Layer 7 of a small transformer language model trained on English Wikipedia (12 layers, counted from 0, width 64).
Take only the direct path to the model's output, skipping the later layers: a vector added to the residual stream pushes a token's score in proportion to its dot product with that token's output vector.

Output vectors of the tokens that the questions are about. A number n stands for n times 0.016.
"ati": 23 64 -17 39 -23 -16 11 -13 2 -6 -2 -47 20 -15 36 -6 -23 14 -4 75 -3 34 7 -21 -10 -66 -30 27 36 62 -2 2 -11 24 5 48 24 54 -14 -25 43 -19 3 -20 7 41 -27 3 -21 -19 -24 -14 30 6 -33 -18 -17 13 30 37 -42 -33 4 23
") ": -24 60 -1 40 -17 -16 32 -12 29 5 -23 0 -23 -20 -35 4 -48 3 -27 -21 17 3 -16 14 -75 -5 10 35 -7 7 -37 4 -40 14 -8 17 34 -43 13 -21 16 -3 -5 13 0 -34 24 -28 19 -5 -15 -29 -15 -15 -3 -33 -3 13 -2 -43 47 29 -52 -37
"ag": 29 -6 -14 -46 31 -18 5 23 17 -38 3 8 3 16 -30 58 -17 -14 1 27 -10 -20 -11 14 19 -3 16 29 27 12 -45 12 -26 15 1 40 9 16 10 7 12 -17 12 -37 1 22 -59 -1 -38 -37 10 20 -20 -35 -6 10 -4 19 -25 10 -30 11 -55 -15
"ic": -14 -11 -10 -61 -43 25 -2 -56 27 5 8 -5 11 20 44 20 11 1 -51 33 13 32 -30 20 -11 -51 2 -17 29 11 -6 5 -30 -1 -60 44 29 1 20 -20 24 42 -8 -42 8 46 10 -6 -22 -23 31 -5 -10 -23 40 -2 14 13 12 -31 -33 2 -51 55
"{": 10 12 -42 16 -19 9 28 -19 -39 -26 -59 4 29 -6 -69 -17 -65 60 42 78 5 -21 -28 -83 -8 36 13 41 12 60 12 -4 6 -65 -2 -29 -2 -50 -23 60 18 91 -4 -20 -78 -34 -14 -16 34 7 -31 -75 -29 43 -16 28 37 23 7 33 59 -19 19 -22
"i": -10 6 19 -26 -8 33 -5 -34 -30 19 12 -29 -12 -19 19 29 31 -6 -25 10 11 -30 -14 12 -10 -59 28 18 4 -49 27 12 26 17 13 9 -13 -18 -29 -50 15 36 0 34 41 -13 -5 -34 -64 -9 34 26 18 63 -6 37 -24 13 -3 14 30 -2 1 36
"ther ": -9 -31 19 7 -27 -5 -34 1 -21 -15 -5 12 34 30 57 12 -27 -20 15 -7 -14 57 14 -29 -14 -22 -12 55 -42 36 22 -30 -26 -44 -1 26 -41 46 8 35 42 -29 -8 -8 -16 -50 -46 2 -51 62 -56 -63 -33 48 57 48 20 -44 -20 7 36 20 -17 5
"ember ": -8 3 -66 14 -2 25 -29 -5 3 -20 -1 -4 -55 23 4 13 3 -22 27 48 -3 -45 33 -6 -7 23 -79 38 8 47 37 -20 12 -5 -15 14 37 -55 13 6 60 33 -46 28 -47 -3 -3 -6 95 25 -55 -60 -67 -4 20 42 36 -9 57 -26 5 -34 16 75
"18": -29 11 1 1 10 -9 13 -37 -29 -29 -38 -22 1 -10 14 -62 -42 68 22 -17 -23 -35 40 41 -6 -59 -19 35 -29 -19 5 -25 26 -75 20 62 15 25 -33 41 3 3 -9 -39 -13 -58 12 -33 3 6 -22 -3 -14 -51 34 -7 43 17 -39 25 -1 -24 -26 20
"f": 7 -46 41 -6 -35 -24 -5 4 16 -7 -22 47 -16 -44 5 6 11 -17 -11 19 -44 22 -9 -10 25 25 -1 -45 -8 8 1 12 -18 46 12 36 -26 20 -5 -10 -9 23 5 56 -10 -26 -30 26 -37 7 1 16 -27 72 18 -7 20 9 -17 10 -20 27 -39 -11
" ": 51 -60 13 65 47 7 10 -38 21 4 4 -6 35 -18 -35 -44 -14 -54 -41 29 -4 43 -15 29 38 22 20 47 -42 -60 26 3 31 14 -44 -13 35 6 14 -5 10 -28 -34 -61 23 47 20 26 36 -9 3 -14 43 49 -18 -13 -5 -24 -2 -50 29 -6 36 27
"an": 27 -20 7 -17 1 5 8 -37 2 15 7 -22 27 12 -36 1 11 -37 8 32 13 0 -15 -12 -30 6 20 -45 29 11 63 22 8 50 30 -15 5 5 -16 -3 6 0 -22 22 6 6 -26 32 -37 -16 22 22 10 -34 3 -16 -12 -19 -18 -7 -9 -12 -47 24
"als": -32 -14 26 5 -40 68 -54 0 -8 29 -16 -61 -70 66 4 -22 -27 -14 -6 93 -20 4 14 -2 5 43 15 20 38 11 -60 -7 47 50 2 42 -5 18 32 21 13 36 3 -54 -12 -73 -63 -16 17 69 -24 2 -42 -12 34 -17 -18 -29 4 -4 -51 -26 -11 -14
"sh": 13 9 46 -3 -31 -23 -35 51 2 1 -8 4 -10 -46 15 -38 -4 24 35 26 7 -41 10 -15 -18 29 15 18 1 23 16 -20 -59 59 -31 -14 -12 38 -5 28 3 32 -24 10 29 -9 2 7 13 -9 -38 15 -4 6 64 10 -15 5 -2 17 -5 -14 -7 -24
"In": 1 2 -12 14 29 30 -78 -40 -14 -13 -25 -9 4 -5 1 -31 -18 4 10 25 -26 21 33 -51 -9 5 -11 -31 36 58 -26 -23 8 -20 19 31 31 18 4 46 5 5 7 -24 -29 -16 40 33 58 -5 -4 22 -54 -5 25 -8 9 -13 26 -7 22 5 -26 47
"M": -38 6 4 -8 13 -29 -6 -18 13 -15 2 3 -11 10 -9 -20 -35 9 35 7 -21 62 13 -42 4 22 -11 -39 -2 -30 26 -22 5 13 29 -15 33 12 9 15 -9 -12 2 -12 16 -28 25 15 39 -23 -5 14 -46 -23 -5 -27 28 -31 -1 4 4 27 24 -3
"n ": 20 -34 0 -22 -53 4 34 -24 -47 18 -22 -35 -29 -14 14 -28 -39 -8 -36 -30 -3 -34 36 5 6 89 6 50 24 -20 6 -17 -73 8 -42 -19 8 32 -24 6 13 5 13 0 14 -47 -19 56 -39 50 -35 -59 24 21 33 -27 21 3 14 3 20 31 4 35
"St": -42 2 30 -34 7 -11 -32 -17 15 13 -9 -4 -7 27 -52 -31 8 56 -7 -35 -29 34 31 -27 -8 7 3 -3 1 5 -8 -30 3 25 43 -7 16 8 30 20 -1 -1 54 -28 -38 -13 12 7 49 19 -10 1 -46 8 41 -37 23 -39 51 -2 52 18 7 7
"ce ": -16 -6 10 11 -47 -8 -41 15 38 29 -20 -2 -34 -19 -2 37 9 36 48 -35 -3 -27 55 15 -49 37 0 28 -19 -6 31 -14 -42 -13 21 4 0 40 25 -3 34 -38 29 -33 -31 -36 33 -20 -38 14 -95 -56 -8 45 13 -61 -37 21 53 3 -7 30 -11 51
"par": 33 -14 -11 21 -12 -75 -44 -21 -32 26 -16 25 -60 -20 19 -79 -5 21 35 -32 13 4 1 16 -25 4 -21 -12 39 68 18 -14 -9 -12 28 15 16 63 10 12 6 50 73 49 -21 22 -53 -16 -17 23 -15 2 -25 18 -5 17 57 -14 15 34 -48 23 -45 -15
"k ": -4 0 15 -7 -15 14 -45 55 -50 2 0 -16 28 7 13 26 -9 40 -14 4 -34 51 1 21 -11 50 -5 1 12 -52 15 -10 -48 -7 -38 -35 -45 -35 7 40 35 -37 2 -21 -38 -57 4 -3 25 -21 -39 -43 43 77 -1 43 -5 21 -3 17 46 19 -41 22
"|---|---": -40 1 -18 -8 -9 -25 4 -41 -13 52 -48 -66 55 -47 -6 -16 12 -12 12 -47 -21 35 61 -44 -31 42 -27 26 -1 -44 -17 -45 21 -39 -29 14 23 -4 41 39 30 30 59 0 -15 22 -17 26 -71 61 -4 -94 6 -42 40 -17 -39 37 -25 25 38 0 1 -22
"\" ": -27 -12 15 -20 -25 15 30 31 48 2 -10 -2 -3 -48 -53 -14 14 -9 -5 -1 25 39 89 -48 -32 42 -11 37 -38 -4 -49 11 -13 -9 -9 20 13 17 51 -24 25 -13 -5 34 -40 -43 11 -46 15 22 6 -32 43 -57 28 28 47 -11 49 23 38 22 -9 -26
"om": 4 34 17 13 -50 -6 2 -17 -5 -12 15 -16 6 33 12 9 73 0 2 4 16 26 -2 14 -5 41 -64 -24 30 51 29 5 16 -10 9 5 51 -25 -4 21 18 24 -43 -63 -29 11 -27 -27 -10 -11 7 -50 -10 -19 -9 75 -7 -31 -42 11 -49 14 9 26
"l ": -26 24 8 69 -75 -40 11 -6 9 -24 -27 -23 29 -44 18 -64 -32 -2 -22 -36 -26 18 44 20 8 69 -46 -22 -5 -35 15 10 -27 -86 -40 -38 40 43 -50 57 36 20 17 -39 16 36 -38 -33 -19 18 -35 -34 24 2 -7 -4 12 60 -26 51 18 -45 13 59
"F": -20 -17 -13 -4 27 -31 -12 -17 -5 -18 0 -5 -21 -20 26 7 -26 -2 -7 -1 -46 27 48 -31 26 9 -18 -50 14 -7 10 -26 25 16 10 20 47 20 26 -29 -3 -18 9 3 17 -33 22 11 18 -1 5 23 -64 22 4 -12 5 -7 1 -4 9 -2 15 6
"et": 23 33 -7 -13 -26 2 -3 -30 27 -1 16 -14 4 5 14 17 15 -16 8 -15 0 9 2 -18 21 -81 -29 10 55 -15 25 6 -15 52 -22 22 17 32 17 32 23 22 0 30 -27 22 -12 49 -3 33 23 3 20 -4 -75 3 -14 46 -7 34 16 24 -52 26

Output weights of attention head 0. The head adds the sum of these rows, row i times number i of z. A number n stands for n times 0.047.
o0: -18 13 10 5 18 -31 19 -7 18 10 5 8 -13 -57 -26 4 8 -21 54 -1 -14 21 28 -39 -32 7 -18 22 -29 -33 8 29 7 -16 23 -9 -2 5 -22 -13 0 19 -30 -10 0 4 -1 -11 -55 6 -1 -2 -5 18 3 10 15 -1 -18 21 -35 -45 28 -5
o1: -13 21 -10 14 33 39 -87 -5 -18 9 44 0 1 0 -24 12 43 1 27 40 17 -4 -6 33 -24 3 -15 -8 -29 -15 -7 59 -19 23 -28 -11 -2 4 14 -61 -23 -32 -20 7 34 17 -36 -10 35 7 18 83 -2 -7 9 -37 17 -3 9 6 17 28 55 26
o2: -13 -20 -13 -12 12 -10 17 31 36 22 2 27 -22 -40 -17 -20 45 2 -7 15 95 28 16 27 -6 26 6 7 19 6 -12 48 5 -1 -2 30 39 68 3 -44 13 44 21 -21 -9 14 -14 11 9 -11 25 11 30 -3 -37 9 -9 4 15 -19 -42 23 -57 -16
o3: -23 -6 -18 -13 34 -8 -7 -59 16 -19 -4 -20 -23 35 28 54 -20 -14 8 24 2 35 -28 -36 -35 -19 -33 16 1 -10 10 6 -7 3 22 -27 -9 12 -46 40 0 -17 21 -67 56 43 -4 -1 12 -31 -21 -19 14 -13 19 13 15 21 6 5 41 51 2 8
o4: 4 29 -8 -18 10 -41 -10 -1 17 29 51 8 38 -37 -18 62 3 -13 -20 -17 29 10 60 -20 -17 33 21 10 40 -39 -36 15 -14 19 -33 29 -24 -6 30 6 -6 -7 -23 46 -52 8 52 -48 -4 2 23 -18 -15 -17 13 -3 -21 8 -5 1 14 -6 12 66
o5: 18 -5 34 18 -3 5 -51 -31 -7 -18 6 41 10 35 23 -16 10 -1 -21 -23 17 -38 -14 19 -2 13 -62 12 -25 -35 -14 11 31 33 -6 35 18 21 48 3 41 -22 -20 -13 -1 24 -46 -3 24 3 -10 -61 -10 -5 -7 12 34 6 30 -6 -64 4 4 -30
o6: 23 -5 5 -48 35 -5 -2 30 1 -4 29 42 -4 30 -22 -13 14 13 -9 -16 -30 -5 -30 -6 -29 44 18 -24 -14 -2 -2 28 -3 -59 -3 36 35 -21 0 8 17 22 -45 -6 -45 8 22 -10 18 5 10 40 7 11 -21 2 -57 18 15 -45 7 9 35 9
o7: -9 -10 27 16 19 -13 5 -1 -24 21 -9 -44 -30 35 -19 16 -9 -2 -9 22 41 -4 9 34 -26 39 -13 20 -39 21 25 -9 3 16 -30 10 -43 -24 -53 16 36 -19 -7 13 -8 -14 2 -31 2 -5 20 17 -13 12 -1 -13 -7 32 -12 -6 -25 13 -34 -8
o8: -11 23 -18 -28 2 -35 -31 -5 -14 5 22 -9 1 16 -9 0 5 -41 -11 52 51 -41 -13 -15 7 -8 -2 51 25 28 -9 -33 8 -32 16 -9 -29 -32 -14 -1 74 32 -26 -12 6 3 5 7 -14 -1 29 14 34 25 -27 30 60 20 -9 32 -19 -51 -9 -12
o9: 0 7 -1 13 -41 1 27 22 0 -6 81 -48 3 1 26 -6 3 -7 -6 -32 9 -16 10 -6 39 22 22 -20 -42 62 -50 13 -19 10 2 -13 24 -2 -1 -5 27 -19 51 -37 0 -27 42 45 -14 23 71 -33 25 -37 -10 55 -3 4 34 17 4 -4 0 7
o10: -9 1 -3 -28 -25 20 5 40 -34 -5 -5 25 -21 -27 -3 5 -38 -2 -5 14 -3 3 -24 34 -36 58 -38 -34 4 29 1 6 20 -1 -44 8 85 30 -17 9 -16 18 -33 -13 -39 23 -3 -32 14 6 17 -32 10 15 13 35 -12 -20 7 21 -26 -68 24 22
o11: -29 -28 -24 -24 5 -2 26 -36 24 53 -20 -21 -41 13 34 0 22 7 -10 22 -9 19 59 -31 5 -29 -31 -26 -12 -1 -12 -27 -12 48 -9 9 6 -3 19 -4 29 -14 13 -1 -28 14 -7 -9 34 18 -34 -13 -30 -29 -34 -17 34 24 -1 -51 38 -30 35 -29
o12: -38 -29 -2 -23 31 -25 44 -21 -33 21 21 7 2 -40 -52 11 2 -8 15 -43 -10 8 7 13 -22 8 -27 -12 12 -20 4 -26 7 32 23 -47 0 -33 2 2 -10 67 31 -6 24 -7 15 22 18 -8 31 56 -5 -22 14 -50 17 33 -60 7 -36 -14 38 -13
o13: -17 19 -10 -24 1 10 36 -7 15 30 23 20 -7 17 1 -22 -12 -20 17 2 -9 8 16 4 15 -25 -13 53 -1 -25 22 26 -36 13 23 -11 -45 -17 40 7 -35 -18 -13 -25 -13 23 -22 -16 23 2 22 -34 -3 4 -19 -6 -39 17 15 6 -10 -17 -16 17
o14: 20 43 0 -25 58 17 15 -1 -13 -10 10 -20 9 -28 30 -50 51 9 -48 9 19 11 -11 -19 0 2 -51 4 13 -8 36 -7 63 15 2 -8 -12 -7 5 56 -28 47 59 37 -13 -20 8 -49 -9 67 -10 -8 7 -11 -11 -22 39 -4 -12 -30 -50 -23 44 40
o15: 6 -33 11 32 -28 -27 -26 -6 32 49 60 8 -41 -1 17 -34 -36 -32 14 -19 37 -40 32 4 -3 15 -26 11 31 -10 4 14 -55 2 -32 15 -7 -28 -15 3 -62 58 -3 22 4 -4 23 29 7 -28 -15 -18 42 -16 23 -3 -15 -46 -17 -17 26 -24 8 40
o16: 18 -55 -5 -26 -1 6 -80 20 6 36 -25 -18 47 11 -47 -37 17 -1 -4 -4 -46 31 14 -9 14 5 -31 33 -46 0 -16 21 -9 -27 20 -5 -11 21 2 23 -2 -13 64 -19 38 -11 -30 -15 12 11 40 32 14 -13 -17 16 -9 -11 -10 18 -32 -3 6 -7
o17: -2 17 -15 29 -14 -3 -40 -47 3 31 50 -34 -6 -4 -8 -21 32 -26 -7 30 -31 32 1 -35 27 -43 29 -21 -1 27 33 -24 22 12 -27 2 -46 30 6 -9 -37 -3 28 7 20 -29 40 51 33 -33 -19 59 -60 -13 0 37 -2 -38 25 -9 -75 -6 53 5
o18: -3 12 3 1 27 -40 40 -8 -38 -51 -71 1 2 -26 9 5 -15 -19 11 18 15 -6 9 16 -10 -43 5 18 37 0 4 6 12 24 -78 -14 -24 -25 28 7 0 22 -32 31 14 -3 -21 -6 -9 -36 4 -19 -64 1 -68 -11 -1 10 -33 -4 -30 36 -6 55
o19: 0 -57 -20 -6 7 4 -43 -50 -22 3 -2 -18 88 12 -1 7 -27 -3 16 41 -33 -35 4 24 1 5 -28 -17 40 4 40 -6 6 -2 -30 -24 17 48 26 -4 -30 11 -13 -11 16 -33 10 -22 0 -14 -4 19 -3 -27 -3 12 -23 1 -33 -54 24 -6 9 -10
o20: -8 3 -20 37 -1 -14 -23 -2 -14 7 -50 81 -2 23 2 -49 4 -23 32 6 22 29 47 4 -24 -32 -33 -13 -6 6 -25 -19 -15 -51 -4 -40 69 -39 -10 -2 2 11 -47 -18 13 -41 37 51 37 50 -34 -21 -25 -52 35 -17 -30 -32 -39 -6 17 -31 -21 43
o21: 26 -6 47 -11 7 -13 -7 -35 -23 33 -8 7 -19 18 16 2 -4 -2 2 44 -6 10 -9 -8 -6 24 -5 7 41 15 13 9 -81 -13 -45 -26 27 -16 9 -11 31 -17 21 10 -38 -1 -26 16 -12 17 14 55 63 -29 15 88 5 -19 -24 50 -62 11 22 16
o22: -28 -12 2 51 59 -21 -9 21 -41 -6 -3 29 -6 -25 56 3 -33 -15 -19 -16 3 -63 8 -16 -9 1 2 15 22 2 -4 28 40 -25 24 47 -9 -11 -27 6 -22 21 13 47 -5 -34 5 17 72 20 -10 31 -7 -13 -35 18 -15 28 -21 -1 -7 -40 29 39
o23: 68 43 3 12 -23 -6 33 42 31 50 -13 -18 -27 4 2 40 8 -6 4 -13 -41 -36 17 24 -23 -32 -4 31 21 -47 11 -6 28 2 -26 -16 -26 -7 -18 0 -27 3 16 -30 8 31 -2 42 15 12 -20 48 20 -15 -22 -16 -26 9 28 69 -19 -29 3 -20
o24: 16 -35 -18 11 1 -16 -13 -18 -23 -5 -4 63 -16 8 12 0 -16 8 7 17 3 8 -17 27 -45 -50 -18 -19 -24 14 12 -36 -24 23 -27 -10 -10 44 -17 31 -8 -30 -10 -8 12 -20 -25 -26 -65 2 9 21 -8 0 -10 10 -29 -4 0 -15 -14 -4 -27 -5
o25: -3 -17 -13 -64 54 -22 -27 -32 -9 18 8 -32 -1 -53 -8 18 -7 -28 -28 32 -47 7 -39 27 53 35 17 4 22 16 -15 14 -55 23 21 -3 22 20 11 50 23 -36 2 21 -21 -40 19 -8 10 -6 -22 25 -15 -12 8 20 0 -33 12 -6 19 1 -7 21
o26: -8 -49 28 29 20 -14 7 -26 -4 -19 31 52 15 8 22 -13 12 -4 -8 -30 -3 -26 -13 24 12 -12 -31 -21 -11 24 -20 -3 -2 26 -23 15 26 -3 -35 -8 -12 18 -20 -13 -27 22 9 -7 0 2 -48 3 -1 -4 -67 11 4 -2 -4 13 -27 49 -3 18
o27: 9 -16 -23 1 44 -1 20 21 19 -12 21 4 20 -35 -10 -18 15 -22 -42 14 36 -19 13 12 -17 8 6 15 3 -9 -8 -3 -55 42 3 -34 -14 -19 20 -1 -18 -3 36 1 -28 -42 -3 44 -9 6 0 -10 -10 -17 -39 42 17 -21 18 -2 21 -10 34 -12
o28: 0 7 -43 -30 24 23 -18 -15 -20 7 -68 22 20 43 26 -26 -7 -18 32 -39 23 -8 26 4 -39 -3 3 17 -3 10 -11 -78 14 10 15 14 -18 1 57 32 22 44 -13 37 -34 50 -22 -13 -18 31 36 0 38 -3 7 10 2 -30 -43 32 -3 14 10 34
o29: 22 8 -15 27 21 -23 -10 -18 -27 -55 -52 36 -7 32 29 4 -14 32 24 43 -1 -46 5 44 14 -25 10 -39 -30 11 17 35 1 -22 1 4 -60 19 -35 16 16 18 28 -11 -21 14 40 16 25 22 10 -23 9 30 19 0 -9 -36 -53 1 -7 -58 -14 7
o30: -13 8 33 16 3 18 12 16 14 0 -17 4 -35 76 9 10 28 -17 8 28 -10 -21 -33 14 31 20 -22 19 -22 -16 -24 -6 1 21 -19 16 -12 7 10 34 -68 23 9 -28 -40 6 -14 32 -53 22 67 14 -26 18 -15 13 6 -18 15 14 -17 14 -22 -8
o31: 26 0 22 -28 -4 -14 28 4 26 -13 13 11 -5 31 25 -41 21 35 -13 21 -15 3 16 67 -2 47 -12 0 -5 -35 7 40 24 48 23 10 -4 17 -24 16 -1 -21 -59 43 46 12 -6 15 -27 23 25 -21 -36 -8 -29 13 19 -12 -2 24 -4 17 -1 -2

Each question shows a token from some text and the vector z that the head gathered there. A number n stands for n times 0.066.

"wi": -6 -2 5 11 -12 7 -18 2 -3 -9 4 -7 -12 10 -4 16 -9 -5 8 -8 -18 12 -4 -3 -1 -7 -6 -24 -2 -1 6 -2
Which two tokens does it push up most, strongest first? "ati", "ic"

"m": -1 -2 1 3 6 -11 1 6 -14 1 -1 -18 1 7 2 16 5 5 0 9 -10 7 2 19 3 2 -10 4 -21 -2 11 11
Which of these tokens does it push down most? "ember "

"t": -8 2 1 13 -6 18 1 -2 1 -12 -6 -12 -9 26 0 -7 6 -4 16 -4 -15 12 -8 1 0 12 22 2 15 -7 3 1
Which two tokens does it push up most, strongest first? "ag", "et"

"e ": -1 -9 -4 9 -7 0 -8 8 -5 -9 2 -4 -1 0 -6 9 -5 4 -1 18 4 -2 8 4 1 11 -5 1 -17 -7 -1 9
Which of these tokens does it push down most? "\" "

"o ": 34 29 2 24 -38 -21 -7 16 3 -18 15 -12 -4 -28 10 -4 -6 -37 -5 -31 -9 4 -4 -25 -1 -31 -41 -18 4 -8 -24 6
Which of these tokens does it push down most? "et"

"th": -5 24 7 4 -7 9 -8 8 1 -8 -8 -6 -10 -15 3 19 13 2 7 -3 0 19 9 7 19 9 3 -3 -11 18 -10 17
Which two tokens does it push up most, strongest first? "par", "sh"

"r": 3 14 9 -4 -6 0 16 7 -9 -5 13 -11 9 -1 -17 -11 14 -7 -3 -10 2 5 -9 -1 7 -3 2 -18 -6 -9 -3 9
Which of these tokens does it push down most? "ember "

"l": -3 4 1 1 10 -12 0 4 -15 -9 2 -25 -3 15 8 17 0 7 10 10 -13 5 15 17 3 5 -10 4 -24 -6 5 13
Which of these tokens does it push up most? "i"

"an ": 53 -14 31 -55 -19 71 7 -43 -2 -4 -2 -15 -15 19 -6 4 -24 -12 -18 -94 -10 -11 -69 22 -46 -37 33 10 -27 -38 28 35
Which of these tokens does it push up most? "\" "

"as ": -4 -9 8 1 -1 -1 -4 4 -7 -7 -5 2 -2 1 5 9 1 9 3 3 -8 1 4 -2 2 13 -4 1 -14 -7 -6 14
Which of these tokens does it push down most? "{"

"k": -3 -8 26 7 8 41 0 -18 -3 -2 45 22 1 7 0 -30 18 -47 17 26 4 -15 -23 -34 -1 7 -14 -4 22 -19 -2 -18
Which of these tokens does it push up most? "|---|---"

"at": -5 7 1 3 9 -12 -3 4 -14 -8 -1 -25 -4 15 9 16 0 8 11 7 -16 6 13 21 3 5 -10 5 -22 -6 7 14
Which of these tokens does it push up most? "i"

"and ": 0 -8 -1 -1 2 2 -8 0 -6 -7 5 -6 3 6 -9 0 -8 -2 2 7 0 1 -16 1 -10 1 -14 -9 -5 -3 1 0
Which of these tokens does it push down most? "par"

"c": 0 -6 1 -3 3 2 6 7 2 -4 11 1 1 -5 -9 -1 1 -9 5 -12 3 7 -9 -12 4 12 -6 -7 -1 -1 -4 8
Which of these tokens does it push down most? "et"

"i": -4 -9 -9 1 -10 -6 -9 2 2 11 -16 -6 7 8 -4 -7 -2 11 10 14 -4 -3 -19 -1 -1 7 -2 2 -3 -4 -1 19
Which of these tokens does it push up most? "an"

"er": 9 -9 -18 14 5 -1 1 5 2 -10 -7 -3 11 12 -4 -9 9 3 0 18 2 5 19 -18 2 10 8 -3 7 1 -8 0
Which of these tokens does it push down most? "\" "

"f": -1 7 8 10 2 5 -14 -4 7 -15 19 -5 -5 2 -5 2 -21 -17 15 -20 -23 -3 -19 -9 -7 3 10 -24 -2 -3 -5 10
Which of these tokens does it push up most? "ic"

"h": 0 9 -5 -1 5 8 5 8 16 -6 3 -8 11 -1 12 -1 11 -13 5 -4 -2 8 -5 -5 -6 16 -2 -3 -7 -4 5 6
Which of these tokens does it push down most? "ce "

"an": -29 -4 -16 0 10 20 -4 -29 -5 4 17 19 -10 4 -22 -15 5 -17 -20 -3 0 59 -26 -27 18 45 6 -9 29 -8 2 0
Which of these tokens does it push up most? "ther "

"ill": 7 -1 -6 4 8 -3 4 -1 0 -5 0 -4 0 0 -3 -2 -8 -7 -3 5 3 6 10 -6 14 12 6 1 1 5 -8 11
Which of these tokens does it push down most? "als"

"ac": 7 -17 6 8 -6 16 -20 13 15 -3 6 4 13 -17 7 6 0 -20 8 2 27 -4 14 -5 19 -2 7 9 8 12 -15 3
Which of these tokens does it push up most? "18"

"ate ": 6 -4 1 10 17 5 -8 -10 -6 -6 -14 -12 -10 7 -19 -1 -8 8 11 14 -11 19 -3 21 14 -7 12 1 37 11 15 11
Which of these tokens does it push up most? "et"

"S": 7 -4 -5 8 1 -16 2 7 -7 -5 -4 -14 1 3 -5 11 -5 -5 -10 9 12 -10 2 5 13 3 -2 2 -12 3 -10 11
Which of these tokens does it push down most? "als"

"g": -19 -10 7 -4 3 -17 20 -9 13 10 -11 23 7 -4 -11 -6 5 -6 -8 14 10 9 -38 -22 4 19 4 -2 26 20 -15 14
Which of these tokens does it push up most? "ic"

"s": -3 -11 4 -9 -8 -14 -4 0 0 -9 12 -15 12 3 -2 -8 -3 -9 -4 13 3 14 -12 7 -1 -12 -17 -17 11 4 2 1
Which of these tokens does it push up most? "{"

"oun": -5 -13 3 14 -4 -8 -7 10 -17 7 -7 -12 -19 12 1 16 -5 -3 3 -11 -8 10 -8 12 0 3 -13 7 -7 2 12 14
Which of these tokens does it push up most? "n "

"M": 1 7 5 7 -6 -12 -2 7 -3 -4 -5 -10 6 5 4 -2 2 12 6 6 -5 1 -3 -2 -2 9 -10 5 -15 4 1 11
Which of these tokens does it push up most? "an"

"200": -2 10 -4 14 2 -3 -4 3 -5 -4 -1 -11 4 -5 6 8 -1 9 6 7 -6 -8 0 1 1 7 -7 0 -27 -13 -6 4
Which of these tokens does it push up most? "M"

"ent ": -11 -17 10 17 9 5 -13 11 8 6 -2 8 -22 5 -14 -10 -9 -32 12 -6 -2 -14 -32 16 -3 0 -2 4 5 -10 1 8
Which of these tokens does it push down most? "In"

"d ": -3 -19 1 12 4 -7 -23 11 1 -1 -8 -13 -11 7 -17 21 -8 -25 17 -23 1 9 -26 -8 11 -14 0 -27 16 6 16 -8
Which of these tokens does it push up most? "ther "

"ag": -7 8 8 3 -4 -7 7 15 -1 10 -3 -10 -13 8 -5 -6 5 -7 6 0 -18 9 -14 -3 -1 12 0 2 -12 0 8 18
Which of these tokens does it push up most? "ag"

"s ": -4 -9 -4 0 1 -1 -1 -4 -1 -2 5 -10 -9 2 -6 -1 6 4 13 10 6 -1 -10 4 0 5 1 -1 0 -2 4 4
Which of these tokens does it push down most? "\" "

"ic": 2 3 4 10 -1 -4 11 8 -3 -18 0 -10 11 -5 -2 -4 8 -3 7 -1 7 -3 2 -6 -4 4 -5 -7 -1 -7 -11 5
Which of these tokens does it push up most? "M"

"or": -6 -18 -12 5 3 2 1 -16 20 -4 -9 1 -6 7 -1 13 6 12 -20 10 10 2 -11 -18 -4 25 3 -6 28 -4 -12 14
Which of these tokens does it push down most? ") "

"H": -4 6 3 12 1 3 -4 0 10 -7 0 6 -3 -3 0 6 10 -7 8 13 4 -14 -1 -5 8 12 1 -2 -13 0 -13 -4
Which of these tokens does it push down most? "om"

"9": -2 -1 -6 8 0 3 5 15 4 4 1 -6 -4 -4 0 3 8 -1 3 8 10 -8 -15 -11 5 10 3 1 0 2 1 21
Which two tokens does it push up most, strongest first? "ther ", "om"

"e": 2 -14 6 3 1 3 -8 8 -2 -9 1 -14 -13 4 0 13 0 -4 7 0 -1 10 3 10 10 1 -2 -1 -13 0 1 12
Which of these tokens does it push down most? "St"

"v": -3 -5 10 6 -2 -9 -7 18 -11 -18 -5 -29 -19 0 -8 -5 -1 0 12 2 -12 19 -6 2 7 -1 -9 4 0 5 22 17
Which of these tokens does it push up most? "ag"

".": -7 -1 -9 -2 20 1 3 -4 -8 -16 2 -18 -2 24 2 21 -6 -12 17 7 -11 1 17 13 2 8 4 2 2 -14 0 10
Which of these tokens does it push up most? "et"

"ed ": -4 0 2 0 -2 6 -7 9 4 -6 23 9 1 6 -14 -4 11 -3 13 -1 -6 1 -24 -15 -23 -4 -20 -6 -4 -5 -8 4
Which of these tokens does it push up most? "\" "